Layer 19 of a small transformer language model trained on English Wikipedia (22 layers, counted from 0, width 64).
A neuron's activation on a vector x is SiLU(gate . x) times (in . x), where the dot is the dot product.
The model reads these tokens: "1" "8" "," " he" " became" " a" " f" "urn" "it" "ure" " m" "ak" "er" " and" " design" "er" "." " In" " " "1" "9" "2" "5" " Russ" "ell" " won" " a" " g" "old" " medal" " at" " the"

The vector x that enters this layer's MLP at each token. A number n stands for (n - 500) times 0.006.
0 "1": 793 750 630 325 430 515 503 532 377 584 573 390 458 610 436 469 702 905 359 570 513 291 493 527 480 650 556 576 514 537 440 431 565 580 441 355 505 604 534 623 514 591 402 283 484 539 417 519 496 586 410 417 674 428 528 594 509 493 433 632 647 485 398 409
1 "8": 749 714 666 257 448 516 492 598 421 597 552 423 442 614 417 495 696 901 362 625 542 326 497 515 444 696 589 538 497 466 481 362 631 565 361 409 485 597 470 603 506 576 389 345 505 581 506 582 455 564 431 426 711 415 482 650 527 425 415 643 634 510 431 414
2 ",": 712 677 441 335 295 591 394 509 348 593 514 296 561 575 462 558 677 876 254 489 553 380 656 522 536 485 459 482 645 390 599 585 576 721 672 268 324 481 375 628 317 644 240 541 515 707 498 518 603 552 457 453 607 573 570 606 584 570 473 471 422 473 450 377
3 " he": 472 898 603 259 395 722 355 746 672 495 107 354 801 421 607 736 533 718 529 668 543 624 549 700 546 697 604 459 744 192 376 523 653 494 346 407 581 362 622 509 308 644 363 738 547 681 399 481 585 485 540 362 305 544 496 585 619 702 168 573 445 402 355 389
4 " became": 405 706 537 104 229 555 375 464 421 581 133 448 760 605 374 760 455 688 447 533 467 437 591 665 702 374 298 531 716 286 556 263 590 315 456 545 521 295 398 697 210 637 324 593 563 563 548 577 532 725 521 877 424 592 502 362 310 442 33 516 508 341 349 601
5 " a": 557 487 400 271 417 587 426 469 477 472 109 401 582 258 393 489 545 789 648 526 571 547 430 651 537 509 357 294 645 306 496 151 734 545 348 489 366 301 613 707 302 543 294 302 648 490 288 467 530 477 565 696 453 275 311 295 452 470 347 467 700 393 524 678
6 " f": 503 293 746 447 522 522 210 629 349 584 343 585 387 693 490 644 353 734 543 322 629 784 173 636 500 470 631 370 217 531 542 499 618 702 317 493 807 259 474 766 368 505 270 464 348 363 539 605 760 428 502 492 494 175 436 452 379 652 207 633 549 610 550 743
7 "urn": 164 592 510 275 176 749 429 607 255 537 276 499 672 488 694 868 528 553 362 469 594 397 641 472 534 125 506 457 261 730 355 476 312 514 393 544 720 648 410 786 618 727 513 376 423 589 643 489 628 544 411 214 645 240 411 769 410 426 211 616 572 596 964 522
8 "it": 211 665 397 537 137 243 146 535 707 683 265 623 493 616 369 336 309 607 595 795 628 712 294 678 849 522 756 280 655 366 540 453 250 575 331 699 314 267 353 438 457 473 178 302 517 588 575 566 605 663 675 428 484 371 487 619 525 472 226 628 544 349 838 633
9 "ure": 428 456 424 333 222 503 373 507 643 670 186 461 699 552 247 537 514 833 484 545 472 453 477 470 534 629 420 476 812 231 308 221 489 485 407 574 533 287 391 564 353 419 333 405 492 716 374 435 401 664 464 511 451 471 270 563 430 673 362 613 435 472 566 550
10 " m": 278 216 447 483 614 656 292 479 503 411 483 406 635 759 619 601 318 786 552 526 588 731 438 614 654 597 496 598 507 377 584 550 632 562 459 713 560 410 621 730 628 348 554 348 809 592 726 469 651 607 513 144 769 350 374 443 514 794 371 750 343 372 536 364
11 "ak": 559 648 532 333 243 669 377 497 567 634 24 546 269 578 674 532 782 670 534 637 468 465 467 550 757 630 619 534 360 316 617 266 290 609 360 577 630 348 390 591 354 247 585 151 614 515 493 258 513 612 311 85 609 444 399 422 329 390 301 733 466 529 719 591
12 "er": 448 536 469 341 339 580 378 586 631 593 252 495 406 557 216 346 441 830 414 553 322 415 588 406 738 477 418 576 724 202 479 397 495 529 536 608 557 196 385 559 314 461 292 386 509 609 330 519 510 642 424 426 503 413 249 622 548 726 324 457 577 555 719 514
13 " and": 552 714 601 269 249 687 361 601 501 583 145 470 680 451 484 753 469 825 685 480 595 631 594 733 565 610 403 328 494 391 451 331 489 440 507 456 365 341 333 486 266 505 322 516 589 715 397 542 672 581 549 632 376 596 446 671 538 625 377 344 477 412 427 448
14 " design": 691 506 379 362 376 670 342 589 602 613 176 574 435 410 482 491 599 750 690 772 550 465 556 564 689 658 735 496 783 361 303 210 315 526 512 476 709 303 174 471 364 598 270 338 596 585 415 466 691 752 492 592 546 445 409 452 143 734 236 635 545 462 614 505
15 "er": 546 587 409 304 429 589 284 635 542 528 305 426 455 562 296 384 443 839 436 570 467 412 672 385 805 528 502 524 782 305 332 402 669 454 560 515 564 211 240 477 389 531 257 353 505 593 409 468 550 678 464 532 462 422 221 539 389 756 394 464 659 521 589 568
16 ".": 637 520 664 50 256 715 523 541 342 465 364 577 464 539 181 494 589 702 280 483 604 638 685 819 494 291 290 724 627 424 418 338 687 573 935 446 580 385 417 687 306 433 426 416 430 598 202 236 679 664 517 363 563 544 538 710 549 643 327 316 476 653 405 309
17 " In": 572 756 499 660 444 817 623 431 233 722 274 506 860 408 653 781 458 708 535 629 352 313 470 826 452 609 139 527 951 565 343 454 484 377 604 574 457 384 779 602 455 674 405 181 423 370 415 565 341 549 577 538 677 620 557 555 322 533 237 468 355 492 279 675
18 " ": 500 744 359 268 386 421 410 613 277 401 568 320 435 530 396 473 311 694 290 516 339 350 376 595 558 591 366 631 903 459 789 557 736 628 467 714 538 698 586 546 308 284 343 291 312 504 667 207 621 496 721 395 707 240 707 272 806 258 289 592 137 509 662 650
19 "1": 705 612 591 402 391 548 585 624 201 623 848 579 436 644 583 553 534 764 309 748 301 319 479 546 580 691 450 398 635 465 527 489 770 761 471 511 532 642 465 608 501 324 457 264 408 410 587 603 687 514 583 689 781 328 587 709 623 498 160 544 194 477 733 473
20 "9": 656 670 452 397 361 502 511 633 426 739 837 477 430 792 545 520 528 757 421 836 418 342 433 581 516 803 496 294 558 456 507 436 870 738 553 579 547 598 481 715 477 410 418 290 404 543 711 487 673 495 406 716 686 361 617 690 617 276 152 484 332 528 548 635
21 "2": 575 588 534 309 261 391 343 585 466 733 911 463 484 838 445 597 607 744 479 801 517 367 385 580 438 823 490 328 427 485 678 567 824 811 479 486 584 752 238 563 524 501 456 349 496 539 701 407 609 515 530 388 561 408 686 626 658 380 263 523 532 571 329 737
22 "5": 705 829 578 253 417 332 507 733 350 682 292 417 446 642 390 547 589 743 245 488 343 508 889 494 414 599 401 364 745 450 626 566 555 483 536 260 429 312 408 599 311 511 98 297 302 677 530 510 630 733 221 528 373 601 482 749 525 518 444 267 252 467 578 492
23 " Russ": 253 536 824 152 350 556 269 820 536 519 310 437 453 788 506 676 469 689 276 553 566 647 793 361 941 358 442 337 547 534 519 492 729 351 332 502 672 557 567 444 673 628 499 210 440 330 723 596 612 639 298 371 626 496 587 494 211 423 546 302 426 334 679 715
24 "ell": 420 591 546 369 389 538 485 686 707 783 73 449 467 607 529 621 489 828 236 631 448 615 738 569 730 519 516 522 439 465 327 478 664 281 424 423 502 472 367 511 398 438 355 455 575 474 457 272 710 483 424 457 252 489 528 496 510 469 584 378 368 391 620 604
25 " won": 674 703 716 142 214 563 429 577 281 602 183 490 657 449 411 755 541 739 374 491 316 561 584 501 468 512 441 535 776 495 498 116 499 216 427 525 475 217 401 702 208 511 348 329 598 659 592 586 455 536 701 606 607 664 602 538 105 588 461 595 397 422 451 589
26 " a": 480 514 363 301 351 446 490 511 347 532 78 483 506 260 442 420 582 794 681 483 517 600 460 613 536 554 284 322 612 322 592 145 752 535 375 439 379 262 640 721 356 556 338 280 617 564 369 374 472 412 633 636 554 370 363 354 381 513 374 488 622 377 501 723
27 " g": 516 478 468 211 353 299 100 703 274 561 346 585 149 504 608 439 271 761 549 672 524 531 481 685 367 632 678 470 623 449 663 677 289 439 267 453 659 554 630 683 261 364 406 639 286 337 714 445 465 476 424 435 620 574 440 595 323 728 444 759 505 574 372 714
28 "old": 485 374 492 511 221 574 400 670 393 581 161 484 606 515 387 634 491 766 382 503 304 446 403 457 549 605 356 436 263 421 227 48 411 574 230 659 647 233 488 536 446 353 348 291 594 395 518 403 365 567 165 488 719 581 259 574 420 393 600 548 572 496 701 623
29 " medal": 491 539 400 265 274 420 300 631 562 537 312 449 591 606 335 622 489 797 393 397 271 418 288 452 782 469 431 442 546 458 480 200 571 557 422 564 487 147 579 555 384 291 189 323 565 632 392 347 470 635 307 559 691 366 150 675 421 534 427 659 492 636 580 619
30 " at": 662 588 513 481 274 506 521 560 205 472 234 561 570 502 404 687 442 808 294 404 359 354 632 412 477 550 399 652 557 468 548 425 521 245 447 597 490 498 513 712 499 472 335 405 528 538 461 479 428 726 710 454 761 653 482 357 107 649 496 423 494 212 405 836
31 " the": 421 577 319 413 282 639 740 620 398 543 238 576 512 483 474 613 537 832 309 329 480 512 733 658 512 410 478 464 509 308 357 278 706 360 450 588 389 550 575 609 374 360 363 329 605 532 419 567 540 626 467 473 628 277 481 256 336 584 521 382 439 268 461 790

Each question shows the input weights of one neuron of the MLP. A number n stands for (n - 500) times 0.0045.

n95 gate: 486 535 440 496 471 345 496 339 692 291 568 501 454 441 559 329 345 612 495 312 613 343 526 523 587 554 557 464 423 481 559 419 476 493 567 548 641 336 459 637 409 569 631 410 474 569 499 502 604 362 646 630 611 370 377 575 670 356 394 383 517 487 492 529
n95 in: 445 472 455 590 383 603 663 464 458 596 226 476 458 685 498 569 671 428 432 437 516 477 494 520 436 261 307 461 514 562 412 387 490 341 580 514 438 687 357 412 460 470 505 455 212 560 691 544 548 476 393 448 497 303 527 534 541 415 551 556 694 495 686 666
Its two highest activations, in order, are on tokens 18 " ", 8 "it"

n149 gate: 527 481 683 488 384 448 650 414 610 604 300 609 565 621 568 252 506 476 414 712 536 410 597 529 426 509 598 548 405 480 582 568 405 685 514 438 687 585 417 523 557 483 285 415 614 395 501 506 548 524 696 516 438 574 613 572 532 552 563 310 533 624 392 431
n149 in: 497 460 436 584 282 554 407 440 380 355 635 303 453 552 552 378 508 660 418 446 596 356 403 301 441 533 503 377 498 475 485 496 609 594 691 404 660 336 562 399 344 318 495 565 343 566 527 478 482 596 383 713 546 334 528 497 497 211 385 437 669 474 566 688
Which token does this neuron like most? 21 "2"

n28 gate: 663 406 430 594 635 550 448 466 630 481 386 386 513 482 325 489 535 452 401 348 569 505 547 658 543 504 558 492 478 382 630 528 452 578 399 538 525 398 497 311 358 352 434 590 561 431 453 451 570 472 352 605 657 278 528 426 330 568 528 360 470 499 409 304
n28 in: 471 492 556 546 537 468 500 585 656 804 624 554 575 654 652 594 543 520 477 472 692 516 468 369 570 628 536 426 534 420 632 492 530 405 223 583 453 562 556 360 671 388 542 491 641 537 502 685 649 514 577 385 508 479 566 392 671 616 406 687 623 596 533 369
Its two highest activations, in order, are on tokens 10 " m", 6 " f"

n138 gate: 608 462 418 575 514 556 518 290 509 382 468 468 417 418 583 441 434 514 576 621 489 605 562 432 453 406 578 352 372 452 349 564 412 628 631 452 378 598 526 500 363 462 716 520 439 358 594 454 477 504 275 531 459 487 619 322 473 641 477 539 499 496 516 502
n138 in: 494 524 686 214 515 561 444 605 458 528 463 371 353 565 553 504 532 540 525 658 823 476 380 592 542 554 494 689 513 353 392 534 472 516 721 524 366 616 484 471 643 442 545 505 495 447 405 484 373 544 515 532 522 585 392 693 554 648 374 545 467 553 572 434
On which token does it fire most, and how strongly? 27 " g", at about 5.6

n168 gate: 496 489 525 463 497 519 559 411 558 537 628 508 557 566 443 696 743 565 532 506 419 540 385 418 389 558 582 573 514 452 490 344 430 488 593 513 555 623 398 515 503 593 560 451 498 410 671 612 489 535 417 588 621 356 481 479 351 521 467 480 470 592 594 375
n168 in: 601 555 517 559 468 593 560 556 498 535 580 476 561 600 616 481 657 659 561 503 497 513 393 471 225 532 471 460 376 530 594 602 249 465 552 567 420 720 530 588 426 534 411 436 462 577 506 662 483 257 637 608 431 480 385 549 552 531 445 742 620 370 385 327
On which token does it fire most, and how strongly? 1 "8", at about 22

n112 gate: 535 412 527 505 755 483 291 262 690 507 546 503 621 676 660 606 469 557 598 375 517 394 653 467 557 455 554 374 419 530 447 495 637 562 465 442 423 583 560 417 608 569 530 311 525 422 645 517 536 583 447 545 444 490 465 512 514 674 596 593 420 642 419 567
n112 in: 317 549 665 497 593 526 380 397 548 540 635 456 615 648 433 389 714 719 593 609 639 620 442 376 626 710 557 610 526 496 486 523 511 384 576 385 445 479 665 601 563 681 568 415 560 438 647 643 314 484 499 687 516 277 494 422 497 606 512 561 513 582 207 449
Its three highest activations, in order, are on tokens 10 " m", 23 " Russ", 21 "2"

n1 gate: 499 453 569 503 554 565 664 453 500 493 440 390 470 278 365 542 446 476 387 589 484 494 689 597 546 524 294 641 339 650 626 643 503 489 425 519 506 509 528 407 569 561 539 604 510 470 701 426 447 373 626 486 601 447 329 611 495 534 430 465 699 478 545 522
n1 in: 589 471 565 634 478 569 404 618 459 551 515 493 449 660 483 511 451 248 460 659 291 505 452 481 524 561 644 497 741 404 252 290 519 300 494 500 434 461 508 443 574 452 386 572 557 391 406 620 538 738 309 436 604 439 490 359 453 517 643 489 431 576 395 751
On which token does it fire most, and how strongly? 30 " at", at about 6

n87 gate: 414 493 418 543 619 434 545 525 532 439 468 507 380 455 502 521 571 440 581 704 531 467 457 523 477 541 600 516 609 571 675 488 551 488 445 476 556 423 510 528 562 261 629 469 346 677 568 444 556 583 435 562 400 501 546 459 524 515 447 589 342 492 516 529
n87 in: 659 587 592 474 613 515 522 486 432 539 571 440 483 522 532 490 562 439 553 609 393 525 396 534 482 349 483 549 672 634 770 423 474 618 344 496 521 520 549 566 592 465 469 527 432 662 463 343 634 497 545 502 548 505 572 485 539 636 574 551 444 366 562 500
Which token does this neuron like most? 18 " "

n160 gate: 482 351 527 633 578 518 508 432 462 478 579 444 406 467 520 389 497 594 478 520 588 520 647 562 475 376 470 484 551 485 534 675 630 381 408 485 444 462 284 319 401 278 378 740 589 396 533 392 572 524 641 667 427 576 425 590 439 537 486 371 486 620 536 533
n160 in: 341 525 472 481 361 256 579 513 542 450 370 504 464 389 478 572 463 422 610 663 440 652 545 597 426 399 582 386 499 499 587 280 437 469 433 461 772 539 585 469 438 534 579 545 265 382 569 661 459 600 575 374 576 611 518 297 548 622 493 512 714 562 585 511
Which token does this neuron like most? 27 " g"

n176 gate: 534 516 509 503 589 524 588 476 537 564 505 634 536 248 302 559 479 588 477 443 628 446 518 493 557 439 610 540 593 487 404 479 489 548 619 592 442 458 591 509 607 482 572 423 615 342 688 568 518 473 587 634 314 427 320 390 346 523 615 474 408 529 573 458
n176 in: 659 617 518 473 510 451 373 617 386 506 455 444 511 574 500 506 679 666 403 595 660 548 517 585 539 395 378 651 403 527 413 422 380 347 583 448 449 475 525 397 470 495 379 466 587 520 560 466 327 477 634 464 324 557 487 515 559 619 584 446 595 577 397 328
Its three highest activations, in order, are on tokens 15 "er", 25 " won", 14 " design"

n51 gate: 570 516 451 481 491 461 555 498 412 382 503 449 544 321 411 509 501 526 349 388 635 527 572 471 412 442 402 475 416 317 230 538 288 494 605 618 520 443 361 624 582 442 476 491 534 403 620 535 561 549 601 513 505 484 421 731 632 389 321 471 434 492 483 621
n51 in: 764 536 455 428 682 492 565 608 403 582 262 460 456 470 582 472 527 311 487 375 489 456 428 385 524 419 358 612 580 575 390 258 510 610 572 534 426 606 481 619 424 505 428 471 680 524 646 422 505 501 536 617 420 538 383 428 549 550 392 466 527 589 463 517
Its three highest activations, in order, are on tokens 16 ".", 4 " became", 28 "old"

n89 gate: 544 523 403 487 464 462 487 481 333 398 513 414 399 446 444 548 622 431 392 435 399 538 508 444 559 415 621 460 517 589 657 415 493 521 561 569 524 416 458 363 408 561 437 385 354 652 655 663 623 676 648 598 480 626 381 443 536 525 449 483 610 545 574 464
n89 in: 451 549 440 491 507 600 412 627 480 554 564 357 525 488 610 562 528 603 473 492 512 461 329 491 427 163 553 449 509 718 403 662 383 501 483 312 657 593 435 590 634 437 388 498 367 585 495 483 591 482 509 645 426 564 515 284 330 387 517 547 558 536 476 414
Which token does this neuron like most? 7 "urn"

n188 gate: 519 336 332 564 576 563 452 598 448 573 630 568 457 484 447 498 449 529 636 594 461 372 693 597 468 523 392 361 391 527 516 694 350 542 534 543 685 474 666 463 506 562 493 422 421 337 469 703 423 324 531 550 602 465 473 465 505 518 622 330 572 489 461 562
n188 in: 501 527 452 517 583 528 647 513 450 628 449 547 544 410 587 353 441 493 772 428 634 584 339 512 441 659 398 504 495 557 683 555 490 450 475 617 595 482 579 407 421 523 535 457 590 289 609 540 543 488 488 692 602 538 729 633 474 694 559 669 672 628 477 499
Its two highest activations, in order, are on tokens 27 " g", 17 " In"

n41 gate: 510 566 534 322 639 336 412 585 529 563 490 422 464 582 519 445 469 425 706 523 596 590 372 522 372 417 501 311 499 371 495 589 316 604 296 239 347 673 377 507 499 630 364 535 421 627 523 399 429 434 584 535 360 463 267 393 536 596 565 511 571 448 539 390
n41 in: 458 530 540 562 586 703 655 506 669 641 358 525 533 631 379 390 589 418 283 669 656 440 393 780 545 735 396 486 535 466 574 477 554 523 477 561 557 526 417 574 525 573 509 650 589 403 627 423 460 628 623 461 588 654 420 660 338 579 553 348 404 298 402 316
Its three highest activations, in order, are on tokens 3 " he", 13 " and", 8 "it"

n99 gate: 464 484 468 477 336 454 497 405 535 461 530 611 552 330 478 517 502 428 394 514 484 539 593 566 472 516 627 526 470 590 265 495 576 455 585 325 412 483 516 428 557 424 472 589 644 457 428 437 489 570 461 336 606 502 517 388 596 490 593 543 512 476 419 516
n99 in: 537 616 543 534 420 690 466 416 608 519 363 514 527 430 516 609 635 461 514 484 471 616 490 439 422 521 514 611 605 514 349 578 525 533 555 397 366 444 529 413 598 377 792 499 613 467 448 514 465 562 533 523 557 556 339 455 525 483 362 523 380 625 568 439
On which token does it fire most, and how strongly? 16 ".", at about 6.6

n111 gate: 706 460 612 713 621 534 528 545 537 375 392 606 553 526 415 422 432 421 587 597 669 466 497 456 474 425 458 510 360 568 631 482 454 455 440 589 487 505 586 382 278 505 516 534 432 488 521 593 425 655 660 583 417 668 591 488 252 518 477 452 513 670 432 573
n111 in: 513 456 479 612 355 497 517 424 571 703 683 307 393 472 582 474 514 495 476 523 402 548 290 456 391 518 431 505 511 510 500 427 678 416 427 610 399 613 561 602 469 258 677 478 663 679 525 440 804 604 700 358 556 390 424 462 365 640 434 492 412 654 564 346
Which token does this neuron like most? 25 " won"

n157 gate: 505 467 581 459 526 447 515 392 564 495 468 328 478 526 530 568 542 611 595 564 486 560 600 548 600 496 419 421 276 584 462 459 427 538 345 625 656 496 532 476 522 484 638 353 449 536 452 513 475 473 525 596 600 573 495 492 445 440 593 778 519 436 469 593
n157 in: 419 566 660 608 565 440 494 506 511 531 546 688 651 500 446 358 619 565 524 532 431 510 535 433 480 523 408 375 509 503 531 478 389 485 386 655 512 418 379 499 413 584 525 386 534 701 393 618 621 676 581 595 627 615 483 460 492 545 619 543 596 447 397 582
Which token does this neuron like most? 28 "old"

n86 gate: 442 597 597 435 467 487 373 561 476 407 575 430 541 582 551 359 631 578 481 522 562 534 620 483 438 401 429 547 398 445 467 455 648 560 467 559 579 589 520 402 512 541 736 391 454 529 502 366 415 565 505 639 579 473 320 516 461 387 627 469 679 386 411 550
n86 in: 463 316 542 420 543 473 445 453 536 618 503 585 392 525 534 527 463 504 494 337 413 429 460 367 547 707 419 502 536 538 409 533 326 466 601 392 423 556 436 503 546 515 394 533 552 491 544 636 433 379 488 483 466 519 527 527 380 471 511 641 451 638 595 567
On which token does it fire most, and how strongly? 28 "old", at about 2.9

n127 gate: 509 440 487 495 561 604 543 400 515 435 501 513 709 457 589 303 633 484 544 337 454 493 394 422 585 507 559 538 519 462 611 304 518 586 292 413 598 488 502 482 433 637 618 339 651 617 516 456 426 418 481 480 401 611 658 504 623 563 538 534 551 469 526 425
n127 in: 605 702 502 554 458 460 587 445 595 241 451 366 496 594 657 350 537 686 433 427 418 450 659 462 467 557 345 389 390 435 658 428 405 514 348 491 531 572 591 499 403 474 361 604 613 619 513 311 585 506 362 560 664 622 418 503 705 491 490 638 513 655 415 461
Its three highest activations, in order, are on tokens 11 "ak", 26 " a", 3 " he"

n170 gate: 557 630 565 474 380 460 480 338 585 537 533 406 460 478 451 580 500 261 409 435 498 377 429 382 584 519 700 589 424 680 401 522 378 278 593 594 510 555 576 430 497 423 470 474 578 578 466 474 626 518 493 509 635 456 450 601 281 660 498 481 595 760 547 400
n170 in: 639 622 576 606 415 759 588 427 630 406 393 306 497 561 364 363 453 627 518 505 480 527 636 424 509 600 596 492 606 521 379 414 389 365 461 619 622 601 374 325 341 467 551 639 835 561 463 582 585 491 687 623 317 416 523 520 593 437 677 458 487 515 459 483
On which token does it fire most, and how strongly? 14 " design", at about 13

n46 gate: 544 335 470 260 421 521 541 497 451 638 650 609 506 562 686 442 556 513 452 691 542 557 577 573 516 446 477 474 577 434 488 572 348 431 299 392 478 649 472 442 447 524 467 717 531 397 643 490 513 426 482 393 541 573 499 303 452 495 566 493 447 668 497 445
n46 in: 253 535 531 609 395 412 539 433 507 386 385 510 487 491 553 584 330 499 322 541 585 515 555 587 284 512 536 446 316 554 626 610 323 475 407 405 683 465 652 508 527 555 560 677 466 580 498 266 255 581 513 397 445 665 651 583 501 471 579 486 530 643 460 590
On which token does it fire most, and how strongly? 27 " g", at about 56

n171 gate: 503 622 603 607 525 453 470 570 490 487 639 551 467 327 592 545 630 361 699 579 362 550 418 362 443 632 555 472 506 633 540 413 545 421 348 580 467 454 436 272 540 527 484 462 639 490 538 669 537 450 354 547 465 517 625 657 561 579 389 612 485 682 313 427
n171 in: 542 455 530 507 421 375 455 361 319 470 455 679 397 377 395 340 828 484 484 330 508 509 572 498 626 386 371 437 560 342 445 316 488 489 563 471 564 284 582 497 490 480 448 449 514 454 408 525 441 356 323 542 439 308 369 593 646 592 427 608 713 686 448 528
Which token does this neuron like most? 1 "8"

n29 gate: 509 347 562 558 525 476 490 599 566 574 341 445 627 530 619 378 490 432 507 572 563 642 403 490 487 407 568 623 578 420 521 543 557 430 694 459 605 589 505 455 556 292 575 468 557 501 462 503 415 646 406 583 423 605 588 404 488 321 453 500 590 247 472 347
n29 in: 497 468 668 577 444 577 386 537 651 479 487 451 591 328 624 491 417 746 449 321 555 538 505 240 406 496 611 463 343 499 516 524 593 414 612 470 563 630 388 443 555 310 409 505 518 511 507 417 416 629 666 619 531 368 580 451 472 431 584 668 368 395 427 549
On which token does it fire most, and how strongly? 24 "ell", at about 5.3

n69 gate: 457 372 486 660 517 565 395 335 511 461 364 667 413 432 426 504 551 371 453 491 512 421 637 436 543 539 600 496 392 636 484 453 567 407 587 633 583 453 423 587 597 518 379 488 552 469 409 333 520 500 483 618 530 634 411 407 703 491 525 559 393 377 557 391
n69 in: 537 513 541 597 602 625 523 439 577 371 419 294 657 464 657 781 397 484 505 535 399 467 490 688 355 560 520 463 562 501 514 445 478 613 456 428 398 465 295 611 424 386 556 553 523 466 588 602 582 641 620 492 546 432 662 584 215 516 576 518 525 542 523 627
Its two highest activations, in order, are on tokens 14 " design", 28 "old"

n181 gate: 599 650 547 458 678 468 566 412 557 465 582 497 378 462 603 468 432 468 675 497 563 411 594 564 600 502 522 385 498 363 521 555 441 628 616 513 551 478 465 417 565 257 540 465 407 281 329 384 644 447 345 600 490 327 590 437 566 542 541 450 377 741 338 634
n181 in: 464 404 514 503 409 463 630 475 489 589 552 459 493 731 408 261 572 713 640 460 427 421 608 379 396 614 578 494 500 633 328 460 486 406 575 743 472 686 418 638 461 445 454 775 420 544 439 509 524 499 354 433 409 394 438 490 590 307 527 574 442 544 505 714
On which token does it fire most, and how strongly? 20 "9", at about 20

n97 gate: 481 375 353 365 494 449 491 535 455 560 771 593 279 394 525 526 479 536 615 348 582 571 681 492 485 528 380 524 425 517 541 529 588 436 454 386 372 502 594 488 554 449 393 415 578 539 504 618 550 288 465 485 554 640 524 342 519 455 579 474 518 441 300 599
n97 in: 628 452 651 322 392 421 635 524 630 287 687 541 553 296 489 571 578 601 515 402 653 443 615 384 460 359 603 180 442 527 377 555 405 512 572 455 413 510 387 597 529 539 488 470 592 455 504 405 535 626 423 516 555 454 555 548 299 480 741 476 625 492 537 502
On which token does it fire most, and how strongly? 31 " the", at about 7.7

n15 gate: 466 685 516 428 614 300 462 481 506 512 392 388 356 493 543 456 606 546 455 500 442 606 458 569 497 468 636 437 345 627 630 462 395 605 545 490 343 684 531 365 488 542 467 434 393 334 361 692 436 458 495 401 501 602 511 488 392 560 490 477 488 342 509 475
n15 in: 605 362 623 486 575 426 465 510 537 578 610 546 426 541 586 495 510 451 339 502 632 644 372 769 458 356 660 484 498 479 533 353 415 370 313 418 652 447 299 431 553 463 478 479 370 629 388 481 524 579 518 522 498 542 522 509 654 383 424 513 517 514 525 402
On which token does it fire most, and how strongly? 8 "it", at about 14

n152 gate: 438 538 650 555 643 556 557 273 541 475 503 585 544 673 509 439 503 412 387 407 408 328 470 323 494 485 584 503 375 485 461 616 438 471 399 581 442 335 469 582 444 629 588 475 477 551 370 531 588 524 437 396 461 725 370 463 439 610 406 449 579 476 645 521
n152 in: 404 534 547 530 502 367 419 430 528 507 556 527 612 677 476 509 530 479 289 473 366 254 497 454 683 491 448 603 355 465 369 312 444 318 508 419 394 582 463 406 477 461 428 621 301 495 475 517 451 462 339 563 302 490 472 469 527 487 524 546 458 637 761 479
On which token does it fire most, and how strongly? 12 "er", at about 10

n173 gate: 660 613 580 483 645 310 499 383 455 542 349 484 461 380 454 259 338 570 419 541 529 456 576 576 346 504 653 497 488 395 744 626 429 402 449 608 426 453 254 517 566 248 456 578 428 569 501 520 501 536 623 527 366 551 527 497 457 522 586 505 387 574 505 544
n173 in: 571 325 583 458 472 321 495 342 579 514 307 621 395 414 576 378 409 648 506 438 470 418 575 594 491 497 522 478 571 461 512 642 528 453 596 346 541 451 532 460 484 672 534 582 512 452 702 493 492 605 638 574 406 641 468 492 541 343 407 430 496 524 593 361
Its three highest activations, in order, are on tokens 27 " g", 22 "5", 8 "it"

n184 gate: 600 619 496 555 559 428 504 392 421 573 375 628 464 469 535 584 547 439 532 448 706 556 419 344 549 339 537 521 560 387 673 726 515 464 486 648 559 667 425 445 469 428 351 524 558 567 355 347 482 549 478 688 532 487 521 553 402 587 639 445 637 345 637 338
n184 in: 660 650 678 402 453 623 567 661 494 480 460 313 525 563 395 414 503 625 469 391 606 325 523 533 394 725 501 423 679 603 451 412 435 692 564 525 446 356 517 531 493 493 477 411 462 396 561 570 498 261 484 516 410 508 431 583 405 374 619 465 542 613 605 620
Which token does this neuron like most? 14 " design"

n40 gate: 416 471 759 459 705 541 329 528 462 346 584 699 667 369 529 339 506 480 463 516 448 457 435 434 468 515 300 620 307 525 338 564 480 590 439 597 478 589 561 504 550 474 497 513 369 355 420 569 423 482 569 727 498 495 499 404 527 677 455 628 435 630 574 420
n40 in: 414 507 488 614 514 376 596 636 598 300 484 297 377 578 485 692 415 494 559 485 636 461 490 354 470 483 512 527 300 412 688 472 518 346 445 494 490 597 417 433 430 567 296 378 364 661 493 379 626 478 865 471 397 492 685 478 562 746 344 538 231 283 524 488
On which token does it fire most, and how strongly? 6 " f", at about 9.1

n104 gate: 533 467 320 563 641 630 610 471 480 441 466 415 317 571 375 478 412 330 396 416 508 618 439 549 690 463 507 363 462 462 476 466 403 375 437 530 357 563 384 463 676 596 477 607 472 345 653 299 261 400 471 500 548 593 278 617 538 290 440 618 573 470 415 439
n104 in: 642 379 455 456 619 490 510 506 567 415 358 475 568 525 495 235 614 606 595 652 434 410 672 630 586 473 394 553 315 483 467 473 646 560 492 494 723 567 528 470 511 597 636 460 317 650 598 600 685 467 533 572 553 446 576 420 718 509 437 292 369 634 664 502
Its two highest activations, in order, are on tokens 27 " g", 29 " medal"

n70 gate: 470 550 688 550 316 318 580 502 428 495 543 520 555 609 540 507 482 588 574 439 678 309 604 582 554 447 596 375 463 446 406 396 500 590 518 376 530 413 724 302 521 519 415 456 539 489 422 556 467 410 500 605 538 361 572 622 497 412 474 406 484 514 508 438
n70 in: 626 624 621 562 671 468 386 596 362 521 489 548 491 332 292 557 544 405 454 503 460 579 526 357 672 677 365 351 466 533 552 399 388 453 416 433 506 566 433 661 510 248 599 541 483 610 598 435 436 649 368 505 414 560 530 546 584 525 337 474 430 417 466 432
Which token does this neuron like most? 22 "5"

n183 gate: 618 595 643 379 507 504 638 453 565 637 428 530 510 444 440 438 578 514 520 443 438 547 401 417 415 525 611 450 482 469 549 453 410 436 427 402 684 664 634 711 569 436 338 419 802 582 464 431 495 328 564 519 410 485 514 425 600 501 599 527 656 625 763 472
n183 in: 581 410 569 582 627 575 678 392 475 486 449 456 523 525 573 501 555 521 338 496 580 345 412 505 691 720 537 528 510 391 354 420 393 372 515 459 407 560 448 358 489 427 404 416 520 617 383 221 297 607 330 541 592 384 493 512 504 710 524 492 606 453 605 540
On which token does it fire most, and how strongly? 11 "ak", at about 26

n103 gate: 495 472 543 445 349 484 425 522 532 603 530 461 420 499 299 640 508 410 511 429 381 512 453 447 598 379 585 484 434 523 421 468 366 636 552 528 482 642 446 599 510 464 477 532 529 508 482 589 509 489 367 481 478 512 499 504 528 640 458 314 370 397 501 538
n103 in: 508 564 511 469 604 517 393 421 667 577 460 442 387 592 513 454 634 559 533 292 609 429 429 561 604 627 489 715 599 503 457 675 421 498 379 478 515 547 364 696 494 509 361 487 539 480 365 492 509 411 491 386 476 496 480 516 480 451 470 402 598 552 448 421
Which token does this neuron like most? 12 "er"